Layer 5 of a small transformer language model trained on English Wikipedia (12 layers, counted from 0, width 128).
A neuron's activation on a vector x is GELU(weights . x), where the dot is the dot product.

Input weights of the MLP neurons that the questions are about. A number n stands for (n - 128) times 0.0018.
n7: 168, 140, 136, 96, 161, 147, 116, 141, 174, 148, 156, 34, 149, 100, 103, 67, 162, 41, 94, 108, 105, 161, 223, 87, 151, 124, 39, 150, 97, 162, 98, 129, 129, 149, 102, 197, 70, 178, 115, 97, 128, 83, 105, 187, 187, 73, 134, 44, 93, 138, 120, 99, 142, 128, 100, 142, 83, 132, 74, 161, 83, 143, 139, 118, 120, 146, 165, 147, 143, 203, 158, 170, 207, 204, 132, 162, 139, 145, 69, 137, 115, 215, 195, 111, 146, 124, 107, 86, 108, 133, 56, 157, 90, 103, 89, 61, 171, 120, 200, 110, 126, 110, 117, 135, 114, 205, 126, 132, 84, 154, 168, 162, 86, 132, 96, 137, 186, 83, 138, 163, 150, 117, 185, 136, 138, 65, 95, 115
n17: 209, 189, 104, 162, 186, 104, 153, 134, 129, 125, 148, 119, 138, 175, 136, 166, 63, 127, 149, 117, 73, 130, 135, 70, 10, 144, 96, 104, 112, 143, 151, 83, 173, 112, 128, 88, 72, 138, 133, 143, 189, 126, 160, 103, 155, 101, 125, 150, 125, 102, 126, 113, 131, 148, 172, 89, 89, 120, 60, 68, 167, 45, 104, 206, 116, 118, 147, 199, 111, 62, 102, 78, 113, 198, 75, 139, 158, 92, 180, 122, 126, 110, 115, 158, 147, 70, 131, 143, 143, 118, 105, 114, 154, 205, 111, 103, 98, 203, 154, 107, 121, 205, 98, 147, 142, 134, 95, 175, 95, 144, 90, 156, 154, 123, 97, 170, 146, 127, 157, 133, 127, 80, 155, 167, 160, 114, 133, 124
n24: 178, 95, 93, 83, 182, 120, 77, 150, 174, 130, 140, 88, 85, 98, 136, 149, 83, 186, 125, 107, 139, 149, 126, 157, 131, 77, 147, 109, 125, 116, 129, 142, 162, 103, 165, 103, 180, 105, 70, 132, 122, 171, 146, 170, 127, 100, 149, 132, 198, 113, 191, 79, 70, 139, 148, 182, 212, 139, 153, 107, 105, 126, 137, 99, 144, 134, 111, 39, 157, 158, 131, 123, 160, 130, 70, 149, 172, 55, 163, 106, 150, 67, 82, 129, 153, 129, 139, 177, 137, 146, 163, 143, 110, 59, 109, 139, 93, 123, 188, 140, 102, 137, 161, 156, 106, 124, 183, 108, 157, 98, 107, 156, 134, 128, 111, 149, 92, 161, 88, 157, 140, 76, 106, 108, 180, 113, 55, 90
n27: 87, 123, 150, 176, 183, 116, 174, 131, 176, 111, 169, 123, 115, 145, 102, 142, 167, 161, 154, 95, 161, 174, 157, 120, 137, 157, 117, 121, 91, 175, 128, 104, 104, 166, 143, 187, 186, 81, 86, 109, 132, 142, 113, 135, 144, 149, 118, 192, 217, 127, 113, 149, 115, 208, 75, 141, 149, 62, 45, 127, 141, 96, 160, 105, 85, 137, 181, 117, 105, 110, 105, 83, 156, 155, 93, 102, 126, 51, 150, 158, 160, 177, 126, 88, 133, 103, 110, 131, 148, 145, 132, 67, 96, 115, 101, 138, 80, 133, 133, 128, 100, 166, 112, 99, 80, 154, 106, 102, 107, 135, 156, 94, 164, 145, 76, 120, 89, 105, 97, 193, 139, 117, 159, 175, 68, 98, 107, 103
n57: 105, 116, 212, 107, 81, 185, 125, 148, 62, 138, 125, 124, 122, 155, 147, 123, 131, 131, 80, 152, 130, 194, 77, 115, 162, 128, 158, 88, 153, 116, 130, 184, 122, 168, 105, 116, 102, 144, 125, 118, 171, 176, 82, 82, 164, 88, 142, 94, 150, 53, 148, 92, 86, 142, 110, 151, 91, 195, 103, 102, 127, 140, 113, 150, 114, 146, 116, 107, 48, 144, 156, 48, 137, 155, 156, 157, 209, 178, 107, 115, 138, 115, 76, 147, 77, 184, 101, 123, 154, 112, 121, 132, 70, 126, 49, 143, 183, 150, 62, 146, 108, 213, 120, 95, 170, 203, 155, 156, 80, 158, 86, 113, 117, 105, 90, 152, 118, 152, 83, 83, 165, 91, 217, 147, 150, 165, 98, 113
n65: 87, 171, 136, 96, 63, 126, 181, 131, 166, 107, 157, 123, 160, 128, 132, 121, 125, 124, 122, 77, 113, 108, 109, 122, 178, 108, 160, 99, 153, 31, 170, 141, 110, 144, 101, 71, 170, 146, 101, 150, 144, 157, 140, 170, 91, 79, 101, 133, 114, 156, 117, 98, 82, 124, 143, 134, 140, 161, 125, 177, 104, 96, 92, 113, 67, 148, 135, 100, 156, 159, 110, 83, 192, 175, 148, 108, 118, 117, 116, 130, 132, 135, 159, 149, 166, 148, 115, 148, 69, 181, 118, 105, 110, 79, 149, 70, 130, 184, 85, 134, 124, 103, 199, 132, 156, 79, 214, 75, 179, 115, 83, 154, 140, 70, 166, 181, 198, 168, 116, 144, 90, 87, 106, 157, 132, 133, 89, 135
n112: 129, 96, 190, 87, 161, 153, 130, 62, 103, 105, 152, 102, 122, 89, 164, 91, 127, 85, 28, 144, 113, 68, 173, 80, 110, 110, 161, 87, 83, 160, 86, 79, 133, 29, 100, 121, 148, 94, 109, 100, 155, 155, 120, 63, 156, 148, 121, 38, 165, 139, 114, 123, 174, 77, 186, 157, 186, 196, 126, 142, 148, 177, 217, 138, 146, 93, 111, 160, 95, 152, 145, 136, 180, 151, 179, 152, 117, 59, 154, 111, 128, 172, 92, 114, 119, 107, 161, 103, 148, 164, 151, 131, 120, 120, 115, 194, 72, 88, 175, 149, 128, 92, 129, 84, 136, 178, 107, 82, 99, 95, 189, 133, 138, 80, 85, 138, 156, 124, 120, 188, 100, 152, 152, 170, 237, 138, 108, 206
n162: 148, 88, 117, 106, 176, 126, 139, 87, 106, 74, 112, 182, 150, 110, 124, 129, 98, 126, 108, 142, 94, 173, 183, 153, 174, 98, 123, 78, 159, 150, 91, 106, 86, 195, 132, 139, 92, 154, 85, 73, 221, 188, 130, 170, 177, 95, 154, 123, 101, 136, 128, 13, 210, 138, 201, 171, 157, 154, 135, 153, 164, 120, 144, 187, 145, 78, 46, 137, 110, 155, 79, 153, 135, 131, 94, 151, 149, 156, 62, 7, 111, 144, 112, 138, 119, 139, 127, 135, 106, 173, 125, 113, 139, 83, 164, 123, 133, 164, 156, 161, 133, 204, 133, 160, 107, 72, 102, 103, 34, 163, 104, 100, 105, 145, 136, 110, 207, 79, 77, 164, 131, 140, 139, 38, 179, 126, 66, 93
n163: 30, 167, 94, 90, 76, 162, 131, 154, 130, 69, 189, 130, 85, 163, 148, 137, 113, 166, 208, 110, 140, 115, 121, 179, 181, 186, 164, 92, 143, 130, 112, 150, 174, 182, 55, 198, 188, 177, 163, 159, 164, 121, 192, 93, 116, 149, 119, 127, 136, 135, 132, 170, 95, 130, 120, 146, 160, 104, 142, 94, 144, 78, 98, 148, 93, 119, 150, 105, 136, 110, 102, 59, 180, 65, 84, 95, 152, 145, 83, 171, 168, 127, 166, 97, 137, 181, 109, 120, 92, 93, 103, 124, 91, 85, 140, 46, 124, 133, 114, 141, 103, 87, 114, 132, 151, 105, 95, 89, 181, 149, 139, 180, 128, 106, 141, 109, 108, 139, 32, 112, 153, 115, 128, 119, 170, 155, 147, 114
n201: 170, 130, 142, 170, 130, 128, 135, 164, 157, 124, 125, 98, 107, 125, 91, 137, 111, 91, 188, 143, 101, 91, 145, 153, 113, 147, 186, 59, 134, 142, 119, 176, 109, 104, 117, 185, 114, 156, 91, 117, 143, 148, 148, 104, 158, 178, 54, 200, 169, 127, 74, 80, 100, 110, 219, 119, 144, 132, 117, 203, 92, 180, 69, 71, 114, 136, 111, 123, 128, 169, 83, 148, 97, 129, 75, 145, 112, 85, 149, 101, 140, 194, 57, 103, 196, 164, 93, 129, 137, 184, 201, 111, 118, 122, 125, 111, 139, 146, 46, 111, 121, 157, 93, 122, 142, 78, 139, 157, 135, 152, 42, 94, 135, 151, 79, 118, 53, 170, 89, 109, 192, 176, 89, 168, 181, 144, 158, 34
n203: 161, 170, 182, 147, 90, 39, 161, 156, 121, 90, 132, 101, 121, 175, 162, 146, 128, 82, 106, 87, 145, 116, 153, 114, 34, 174, 93, 126, 175, 146, 131, 153, 149, 40, 63, 96, 83, 106, 77, 177, 103, 197, 138, 119, 145, 134, 177, 141, 106, 99, 203, 120, 182, 149, 110, 163, 84, 120, 155, 93, 97, 182, 145, 174, 100, 157, 156, 109, 119, 103, 188, 141, 166, 130, 86, 78, 152, 137, 142, 143, 121, 150, 145, 150, 107, 108, 78, 129, 65, 167, 137, 130, 196, 144, 172, 159, 122, 67, 94, 133, 62, 109, 124, 198, 160, 144, 138, 126, 124, 121, 71, 83, 88, 82, 147, 132, 110, 85, 98, 149, 190, 152, 179, 147, 121, 101, 123, 142
n213: 149, 166, 159, 105, 82, 51, 165, 123, 188, 75, 167, 192, 123, 135, 113, 57, 134, 156, 101, 161, 92, 148, 241, 98, 108, 214, 123, 148, 126, 62, 159, 65, 158, 134, 127, 122, 118, 143, 86, 142, 110, 167, 182, 81, 127, 132, 167, 84, 163, 113, 93, 135, 116, 146, 137, 124, 116, 191, 156, 184, 122, 119, 163, 100, 122, 151, 111, 139, 94, 77, 156, 174, 80, 108, 182, 159, 102, 117, 148, 136, 166, 159, 135, 156, 19, 151, 163, 102, 80, 167, 111, 130, 106, 135, 71, 108, 134, 74, 136, 84, 168, 127, 99, 153, 87, 59, 109, 64, 93, 184, 104, 122, 110, 115, 100, 189, 154, 160, 113, 111, 156, 152, 52, 98, 190, 145, 149, 135
n216: 117, 126, 157, 126, 150, 58, 148, 134, 120, 145, 124, 123, 181, 124, 87, 170, 109, 170, 140, 165, 113, 138, 160, 132, 137, 196, 47, 133, 154, 135, 104, 142, 116, 159, 123, 79, 153, 101, 118, 135, 81, 97, 216, 83, 179, 165, 106, 190, 65, 101, 126, 120, 127, 94, 126, 153, 174, 176, 135, 92, 137, 84, 104, 137, 120, 82, 152, 165, 144, 112, 154, 103, 118, 195, 85, 131, 162, 112, 120, 186, 197, 112, 106, 141, 179, 48, 151, 178, 114, 92, 137, 84, 148, 160, 103, 100, 142, 110, 92, 103, 94, 111, 104, 161, 111, 135, 108, 117, 142, 76, 135, 127, 95, 101, 117, 126, 91, 78, 186, 127, 133, 157, 144, 180, 121, 70, 159, 131
n219: 73, 96, 140, 140, 225, 174, 91, 116, 151, 136, 69, 83, 122, 72, 147, 149, 137, 145, 106, 132, 65, 174, 143, 133, 161, 99, 124, 112, 184, 206, 62, 131, 140, 18, 159, 166, 135, 106, 84, 125, 161, 138, 105, 69, 159, 68, 135, 104, 114, 101, 97, 99, 114, 126, 111, 156, 174, 141, 127, 197, 134, 97, 162, 65, 126, 141, 128, 183, 134, 164, 148, 166, 109, 101, 110, 76, 182, 116, 98, 97, 98, 160, 185, 167, 161, 101, 124, 95, 155, 133, 162, 145, 166, 65, 161, 109, 110, 102, 172, 125, 109, 140, 129, 63, 141, 100, 137, 133, 173, 172, 79, 69, 114, 247, 184, 133, 169, 88, 100, 203, 127, 119, 131, 75, 148, 87, 129, 106
n231: 181, 172, 137, 160, 136, 67, 173, 82, 129, 106, 152, 128, 155, 97, 94, 119, 166, 145, 129, 208, 135, 165, 128, 138, 81, 178, 207, 139, 113, 96, 98, 107, 59, 123, 173, 127, 86, 100, 108, 140, 136, 65, 186, 65, 107, 193, 124, 83, 98, 109, 84, 153, 120, 102, 96, 110, 149, 88, 142, 143, 93, 149, 137, 47, 123, 157, 96, 107, 133, 59, 143, 125, 144, 88, 104, 68, 153, 96, 135, 84, 139, 197, 148, 141, 154, 145, 104, 161, 246, 175, 126, 155, 90, 170, 114, 96, 93, 183, 162, 79, 145, 132, 111, 70, 167, 91, 215, 131, 132, 101, 158, 172, 85, 150, 104, 122, 69, 140, 129, 129, 194, 181, 137, 66, 158, 125, 105, 95
n243: 124, 154, 146, 109, 103, 142, 120, 150, 85, 132, 162, 119, 110, 130, 197, 63, 33, 62, 188, 110, 189, 130, 80, 68, 173, 132, 144, 145, 121, 87, 177, 161, 175, 185, 93, 230, 121, 93, 100, 137, 117, 205, 150, 133, 119, 49, 160, 141, 68, 79, 92, 91, 107, 108, 149, 110, 78, 120, 203, 125, 129, 214, 145, 118, 158, 134, 117, 152, 120, 121, 114, 107, 162, 171, 112, 137, 178, 47, 133, 126, 101, 48, 121, 121, 60, 107, 142, 92, 101, 166, 158, 91, 158, 123, 119, 143, 128, 174, 127, 73, 177, 123, 152, 118, 79, 185, 196, 123, 124, 172, 127, 141, 133, 122, 126, 145, 153, 138, 155, 157, 99, 188, 78, 130, 86, 132, 170, 98

Each question shows a token from some text and the vector x that enters the MLP there. A number n stands for (n - 128) times 0.034.

"C": 57, 134, 102, 111, 98, 159, 102, 82, 123, 113, 101, 196, 114, 174, 122, 142, 159, 123, 138, 165, 124, 87, 104, 111, 106, 60, 153, 193, 118, 149, 166, 118, 92, 143, 126, 117, 112, 189, 126, 153, 116, 130, 162, 88, 190, 98, 105, 168, 192, 129, 159, 49, 107, 103, 88, 115, 159, 151, 77, 113, 65, 169, 153, 199, 170, 126, 116, 108, 131, 158, 139, 150, 66, 138, 105, 152, 114, 95, 119, 138, 131, 164, 160, 133, 37, 77, 139, 153, 144, 103, 132, 121, 140, 149, 103, 111, 93, 173, 178, 142, 120, 137, 91, 85, 90, 117, 155, 164, 195, 153, 146, 107, 130, 167, 165, 95, 55, 130, 141, 131, 139, 170, 129, 161, 81, 76, 117, 175
Which of these neurons fires most? n27

" Ch": 106, 127, 120, 103, 74, 151, 64, 71, 143, 105, 81, 182, 134, 131, 119, 137, 170, 144, 147, 196, 141, 123, 130, 130, 108, 69, 149, 155, 111, 171, 175, 81, 108, 121, 112, 122, 52, 184, 130, 138, 113, 127, 175, 93, 162, 88, 117, 162, 175, 112, 164, 56, 162, 99, 128, 144, 130, 146, 106, 92, 78, 175, 113, 212, 146, 122, 116, 156, 124, 169, 144, 137, 94, 118, 144, 157, 123, 130, 117, 100, 119, 136, 129, 145, 37, 71, 106, 158, 147, 126, 149, 108, 99, 154, 145, 118, 115, 143, 148, 148, 165, 126, 121, 117, 119, 94, 164, 163, 213, 155, 154, 81, 97, 128, 174, 97, 48, 155, 168, 160, 98, 145, 126, 132, 78, 80, 99, 193
Which of these neurons fires most? n162

" M": 96, 139, 124, 101, 82, 153, 71, 85, 140, 113, 117, 168, 112, 165, 127, 146, 170, 139, 153, 159, 100, 72, 122, 105, 102, 73, 125, 179, 118, 135, 189, 97, 68, 122, 113, 91, 83, 185, 141, 162, 103, 137, 170, 119, 152, 107, 116, 144, 195, 120, 165, 65, 112, 72, 125, 136, 141, 140, 90, 106, 53, 169, 151, 215, 144, 133, 125, 130, 142, 195, 157, 141, 71, 133, 116, 161, 143, 156, 58, 135, 121, 144, 146, 134, 35, 86, 94, 148, 140, 126, 124, 123, 138, 175, 120, 122, 149, 116, 150, 133, 138, 160, 113, 129, 126, 117, 165, 121, 205, 142, 140, 69, 119, 140, 155, 103, 68, 143, 140, 150, 145, 151, 129, 155, 70, 68, 98, 205
The three highest activations, in order: n203, n57, n216

"es": 94, 127, 78, 69, 128, 165, 112, 79, 145, 121, 66, 174, 119, 167, 136, 120, 153, 133, 166, 133, 118, 72, 103, 73, 124, 62, 150, 198, 125, 150, 171, 115, 94, 123, 113, 108, 129, 199, 147, 139, 99, 152, 130, 70, 158, 135, 91, 159, 194, 135, 178, 81, 118, 95, 137, 122, 162, 149, 92, 118, 63, 163, 173, 200, 153, 118, 90, 96, 107, 163, 150, 156, 109, 197, 139, 156, 141, 124, 107, 143, 82, 96, 148, 112, 53, 106, 117, 149, 134, 81, 155, 127, 107, 144, 119, 91, 123, 137, 179, 113, 107, 110, 123, 83, 92, 123, 163, 122, 210, 134, 168, 84, 148, 165, 165, 81, 53, 146, 151, 162, 139, 169, 135, 129, 97, 137, 109, 165
Which of these neurons fires most? n112

"id": 123, 154, 73, 103, 118, 161, 50, 95, 164, 132, 79, 174, 143, 158, 92, 133, 203, 154, 170, 143, 132, 92, 109, 88, 126, 49, 155, 191, 110, 135, 174, 101, 140, 111, 94, 126, 101, 198, 138, 123, 70, 133, 157, 122, 134, 128, 79, 154, 195, 153, 131, 59, 132, 96, 117, 84, 148, 165, 90, 142, 87, 132, 116, 234, 136, 122, 139, 125, 129, 170, 109, 123, 118, 149, 158, 144, 131, 122, 117, 150, 73, 96, 173, 152, 36, 104, 123, 147, 143, 144, 106, 155, 110, 138, 114, 125, 111, 169, 174, 140, 120, 146, 139, 112, 108, 149, 121, 116, 194, 157, 146, 94, 121, 116, 160, 71, 47, 139, 157, 142, 136, 129, 127, 158, 88, 91, 79, 169
Which of these neurons fires most? n7

"5": 117, 150, 100, 146, 115, 167, 58, 84, 162, 124, 82, 200, 128, 168, 85, 165, 191, 101, 152, 180, 119, 100, 84, 81, 136, 101, 157, 175, 145, 135, 183, 94, 97, 99, 119, 107, 96, 192, 137, 138, 137, 126, 141, 74, 153, 140, 84, 164, 187, 143, 143, 76, 136, 99, 118, 104, 137, 159, 124, 133, 63, 140, 157, 204, 134, 120, 113, 137, 127, 193, 138, 142, 107, 176, 151, 141, 117, 111, 123, 121, 117, 150, 169, 157, 51, 115, 128, 119, 126, 100, 153, 100, 104, 176, 113, 82, 140, 158, 135, 104, 92, 113, 142, 122, 82, 117, 124, 111, 207, 114, 144, 104, 115, 147, 189, 69, 30, 126, 146, 164, 88, 139, 123, 161, 57, 108, 130, 165
The most active neuron and its activation: n216, at about 0.26

"x": 79, 179, 91, 140, 85, 131, 64, 97, 156, 100, 89, 170, 95, 174, 102, 117, 177, 94, 187, 162, 122, 129, 127, 110, 124, 62, 170, 178, 131, 130, 192, 82, 75, 108, 117, 100, 83, 208, 147, 149, 109, 136, 127, 87, 159, 123, 124, 168, 188, 124, 181, 74, 134, 79, 131, 110, 170, 162, 96, 109, 60, 110, 164, 206, 149, 110, 129, 117, 118, 168, 123, 154, 142, 145, 122, 152, 127, 120, 132, 147, 98, 154, 157, 160, 51, 109, 115, 151, 144, 110, 130, 99, 122, 139, 108, 105, 98, 175, 119, 149, 124, 134, 124, 78, 141, 120, 148, 116, 202, 143, 134, 100, 129, 143, 177, 98, 53, 122, 141, 139, 133, 147, 132, 149, 80, 92, 62, 197
Which of these neurons fires most? n65

"s": 106, 169, 85, 125, 123, 157, 101, 101, 148, 89, 74, 170, 95, 147, 88, 137, 189, 132, 181, 145, 119, 105, 116, 93, 125, 80, 115, 188, 102, 139, 163, 73, 96, 111, 137, 127, 89, 214, 170, 162, 104, 142, 126, 90, 152, 121, 79, 166, 197, 131, 181, 75, 108, 99, 118, 109, 174, 165, 87, 128, 102, 165, 148, 210, 134, 108, 119, 111, 95, 161, 135, 121, 117, 200, 150, 125, 125, 111, 112, 162, 95, 155, 141, 128, 69, 119, 103, 159, 134, 83, 154, 105, 109, 151, 104, 95, 133, 158, 144, 125, 119, 124, 120, 82, 123, 105, 158, 96, 236, 130, 146, 111, 125, 163, 177, 85, 33, 143, 155, 130, 124, 143, 141, 131, 84, 104, 93, 168
Which of these neurons fires most? n27

" an": 100, 157, 130, 125, 97, 147, 102, 101, 179, 113, 89, 178, 127, 172, 67, 151, 209, 105, 162, 152, 140, 101, 119, 87, 125, 87, 168, 156, 102, 141, 218, 106, 102, 108, 91, 110, 91, 193, 133, 180, 128, 127, 151, 94, 109, 124, 97, 129, 229, 135, 164, 77, 105, 83, 129, 136, 158, 139, 133, 107, 69, 136, 123, 200, 128, 127, 121, 157, 94, 140, 129, 139, 121, 109, 152, 151, 119, 145, 97, 135, 80, 95, 126, 150, 64, 88, 95, 168, 187, 148, 111, 123, 122, 179, 100, 123, 97, 132, 139, 128, 111, 118, 176, 137, 113, 118, 154, 121, 197, 149, 148, 95, 100, 147, 126, 94, 46, 123, 141, 182, 122, 144, 116, 186, 97, 62, 70, 159
The most active neuron and its activation: n203, at about 0.2

"ed": 110, 135, 85, 131, 109, 181, 115, 71, 178, 127, 110, 167, 132, 176, 90, 136, 173, 111, 186, 157, 139, 90, 91, 93, 154, 68, 145, 156, 103, 130, 167, 97, 120, 136, 140, 93, 79, 186, 121, 140, 92, 134, 157, 59, 174, 107, 88, 165, 211, 118, 145, 88, 134, 90, 181, 107, 145, 162, 105, 118, 73, 138, 126, 207, 127, 129, 101, 96, 103, 174, 140, 142, 148, 114, 162, 150, 142, 139, 89, 123, 92, 124, 146, 147, 68, 130, 95, 185, 135, 103, 127, 136, 106, 133, 102, 81, 141, 157, 146, 124, 86, 116, 111, 107, 115, 102, 151, 102, 222, 161, 149, 69, 132, 153, 142, 78, 32, 149, 152, 147, 139, 161, 135, 183, 98, 115, 98, 173
Which of these neurons fires most? n201

"mer": 112, 141, 87, 152, 80, 146, 83, 77, 145, 115, 88, 164, 136, 159, 77, 126, 206, 125, 159, 161, 111, 112, 100, 100, 126, 67, 171, 162, 140, 126, 192, 104, 88, 125, 140, 125, 93, 194, 122, 146, 94, 152, 146, 73, 158, 125, 107, 149, 187, 168, 175, 67, 129, 66, 140, 115, 159, 122, 123, 126, 87, 183, 162, 205, 133, 127, 133, 88, 144, 135, 116, 123, 143, 150, 179, 147, 124, 149, 132, 120, 87, 154, 134, 118, 41, 120, 100, 150, 136, 111, 127, 86, 130, 155, 106, 93, 127, 175, 126, 140, 110, 97, 123, 127, 106, 71, 154, 146, 197, 144, 151, 104, 108, 162, 214, 98, 54, 126, 135, 179, 101, 161, 99, 146, 63, 91, 88, 166
Which of these neurons fires most? n65

"all": 146, 117, 79, 77, 81, 144, 91, 88, 166, 124, 80, 175, 117, 155, 124, 93, 176, 145, 155, 189, 138, 153, 92, 114, 84, 86, 140, 145, 98, 169, 179, 131, 138, 161, 120, 129, 110, 180, 122, 128, 115, 145, 136, 76, 157, 117, 102, 186, 223, 132, 192, 83, 130, 89, 143, 104, 119, 152, 116, 98, 71, 153, 130, 199, 191, 108, 119, 95, 117, 157, 158, 111, 85, 156, 119, 129, 119, 141, 86, 117, 94, 126, 159, 160, 57, 107, 122, 117, 145, 104, 127, 153, 104, 155, 104, 122, 81, 140, 162, 140, 101, 110, 103, 127, 97, 133, 202, 111, 210, 149, 138, 124, 152, 144, 134, 74, 58, 151, 142, 146, 99, 146, 119, 190, 67, 89, 97, 176
Which of these neurons fires most? n24

"ar": 122, 113, 88, 126, 116, 155, 90, 68, 161, 81, 108, 170, 112, 139, 105, 98, 169, 136, 184, 153, 110, 112, 82, 116, 106, 66, 126, 148, 84, 156, 196, 97, 143, 145, 111, 115, 92, 191, 130, 115, 94, 129, 183, 83, 163, 138, 73, 173, 216, 95, 165, 80, 118, 94, 109, 110, 136, 158, 106, 79, 64, 158, 144, 172, 180, 111, 136, 140, 126, 177, 146, 152, 116, 165, 158, 107, 133, 127, 97, 100, 121, 121, 163, 137, 74, 99, 100, 149, 143, 82, 135, 132, 143, 166, 82, 122, 149, 140, 169, 129, 126, 118, 125, 99, 100, 121, 171, 142, 203, 155, 148, 104, 138, 144, 171, 105, 26, 160, 142, 181, 110, 148, 137, 172, 53, 116, 95, 172
The most active neuron and its activation: n27, at about 0.15

" V": 85, 123, 107, 84, 105, 163, 84, 71, 150, 151, 75, 173, 104, 173, 111, 137, 186, 130, 112, 179, 114, 83, 130, 110, 107, 93, 138, 180, 131, 161, 207, 112, 119, 124, 107, 127, 84, 192, 124, 148, 107, 148, 182, 87, 167, 99, 132, 134, 195, 155, 165, 52, 99, 106, 110, 133, 153, 151, 79, 86, 71, 139, 128, 203, 167, 135, 142, 114, 92, 166, 161, 145, 120, 155, 111, 166, 125, 132, 105, 133, 112, 151, 159, 134, 48, 96, 88, 129, 144, 136, 136, 109, 86, 168, 104, 103, 114, 141, 148, 150, 136, 107, 117, 105, 116, 105, 157, 135, 221, 170, 138, 92, 118, 135, 143, 89, 72, 165, 135, 183, 113, 155, 138, 142, 68, 65, 102, 156
Which two neurons fire most, strongest first? n7, n57

" in": 104, 168, 75, 132, 114, 182, 104, 121, 150, 79, 115, 164, 110, 189, 74, 137, 180, 108, 157, 140, 100, 105, 94, 106, 120, 57, 150, 152, 108, 155, 220, 67, 105, 118, 109, 149, 74, 177, 136, 170, 97, 108, 145, 83, 172, 102, 43, 156, 199, 142, 167, 71, 138, 92, 127, 136, 123, 163, 89, 111, 99, 159, 104, 202, 121, 118, 127, 107, 120, 160, 157, 182, 145, 134, 140, 159, 129, 160, 94, 124, 121, 120, 141, 157, 53, 88, 104, 138, 169, 116, 135, 127, 95, 175, 122, 95, 101, 145, 160, 134, 143, 104, 126, 109, 131, 97, 149, 121, 195, 139, 178, 69, 88, 150, 140, 102, 69, 160, 171, 168, 120, 134, 127, 136, 79, 112, 111, 170
Which of these neurons fires most? n7

" K": 110, 121, 128, 105, 106, 158, 65, 58, 141, 139, 113, 187, 106, 171, 121, 140, 164, 146, 158, 179, 104, 82, 146, 125, 108, 89, 136, 187, 96, 150, 167, 82, 71, 120, 107, 118, 72, 206, 127, 164, 107, 144, 197, 107, 152, 79, 117, 128, 198, 120, 148, 64, 128, 87, 117, 127, 110, 149, 115, 113, 80, 168, 145, 204, 143, 133, 122, 141, 106, 175, 148, 133, 101, 131, 148, 163, 157, 133, 96, 154, 104, 132, 141, 131, 41, 85, 89, 133, 134, 157, 133, 124, 139, 155, 99, 118, 115, 140, 145, 122, 151, 120, 110, 102, 118, 97, 166, 118, 199, 177, 143, 70, 113, 138, 156, 75, 49, 184, 153, 144, 128, 166, 126, 137, 83, 77, 105, 178
The most active neuron and its activation: n213, at about 0.76

" g": 99, 146, 102, 96, 85, 154, 94, 110, 184, 102, 87, 195, 124, 187, 125, 164, 190, 104, 177, 165, 122, 129, 131, 86, 140, 36, 128, 130, 88, 104, 175, 106, 116, 131, 114, 124, 85, 218, 120, 177, 104, 116, 188, 72, 151, 124, 106, 146, 223, 145, 140, 82, 128, 120, 123, 125, 157, 168, 92, 78, 109, 146, 109, 204, 99, 119, 116, 143, 104, 145, 130, 131, 125, 125, 134, 159, 131, 136, 111, 132, 127, 105, 154, 152, 65, 109, 117, 108, 154, 109, 136, 109, 126, 132, 140, 93, 114, 148, 164, 120, 105, 104, 118, 129, 152, 101, 165, 101, 239, 146, 178, 119, 119, 141, 147, 67, 80, 141, 126, 147, 123, 144, 110, 149, 76, 71, 79, 157
The most active neuron and its activation: n163, at about 0.96

"y": 82, 137, 83, 104, 103, 127, 82, 92, 137, 103, 113, 205, 90, 175, 127, 140, 149, 142, 181, 142, 128, 93, 120, 95, 110, 83, 140, 183, 121, 130, 169, 96, 68, 114, 98, 109, 103, 217, 159, 157, 107, 145, 138, 100, 159, 88, 103, 165, 220, 103, 177, 78, 138, 77, 99, 121, 141, 149, 119, 127, 66, 162, 180, 191, 151, 124, 141, 104, 134, 178, 114, 139, 99, 159, 160, 163, 130, 130, 102, 144, 85, 88, 144, 131, 37, 123, 115, 135, 122, 101, 169, 104, 157, 157, 106, 123, 115, 162, 158, 114, 116, 160, 130, 101, 88, 144, 140, 145, 189, 134, 119, 97, 128, 155, 148, 91, 38, 130, 147, 149, 127, 141, 129, 149, 97, 101, 90, 209
Which of these neurons fires most? n243

" with": 91, 126, 73, 126, 116, 176, 125, 81, 156, 87, 119, 198, 115, 173, 105, 146, 167, 118, 174, 158, 106, 130, 122, 117, 122, 77, 156, 157, 105, 162, 178, 59, 94, 84, 102, 109, 77, 189, 128, 143, 116, 109, 180, 110, 191, 107, 59, 159, 218, 140, 153, 79, 116, 83, 164, 134, 139, 173, 109, 111, 68, 132, 122, 198, 115, 126, 123, 110, 110, 164, 112, 148, 154, 119, 154, 150, 114, 157, 96, 150, 101, 137, 146, 130, 46, 59, 110, 153, 172, 121, 141, 112, 96, 142, 135, 91, 84, 154, 181, 130, 119, 112, 121, 117, 113, 139, 165, 114, 196, 163, 157, 79, 102, 136, 126, 98, 65, 158, 161, 191, 121, 130, 122, 156, 91, 115, 101, 139
The three highest activations, in order: n112, n27, n17

"S": 69, 133, 110, 121, 111, 153, 88, 81, 124, 140, 81, 203, 117, 161, 127, 141, 152, 148, 167, 141, 128, 76, 99, 85, 120, 86, 131, 195, 106, 155, 171, 121, 65, 129, 113, 103, 96, 225, 109, 153, 113, 114, 125, 78, 148, 100, 102, 165, 177, 146, 176, 61, 108, 92, 125, 121, 154, 151, 89, 97, 61, 157, 151, 174, 167, 140, 97, 131, 118, 173, 157, 134, 112, 181, 106, 135, 143, 134, 109, 150, 120, 124, 158, 126, 49, 79, 133, 127, 135, 108, 139, 119, 127, 145, 107, 97, 75, 172, 137, 147, 130, 121, 83, 75, 104, 109, 154, 134, 205, 162, 157, 126, 155, 167, 153, 91, 44, 168, 168, 145, 117, 170, 134, 144, 117, 83, 121, 193
Which two neurons fire most, strongest first? n216, n243

"ian": 126, 127, 55, 106, 104, 154, 51, 94, 167, 113, 106, 195, 99, 179, 93, 131, 175, 148, 160, 164, 137, 108, 126, 80, 129, 83, 142, 190, 104, 133, 202, 121, 120, 136, 84, 106, 110, 200, 141, 116, 121, 117, 141, 51, 139, 111, 86, 165, 194, 130, 183, 71, 156, 86, 141, 101, 160, 128, 129, 124, 76, 156, 164, 201, 144, 109, 160, 137, 129, 146, 127, 152, 113, 169, 157, 142, 122, 134, 125, 107, 80, 136, 125, 163, 49, 79, 105, 122, 132, 121, 141, 89, 152, 121, 70, 104, 129, 152, 171, 135, 117, 82, 123, 114, 124, 108, 145, 173, 189, 163, 139, 100, 117, 146, 184, 94, 62, 131, 150, 156, 101, 135, 117, 157, 87, 87, 108, 180
Which of these neurons fires most? n243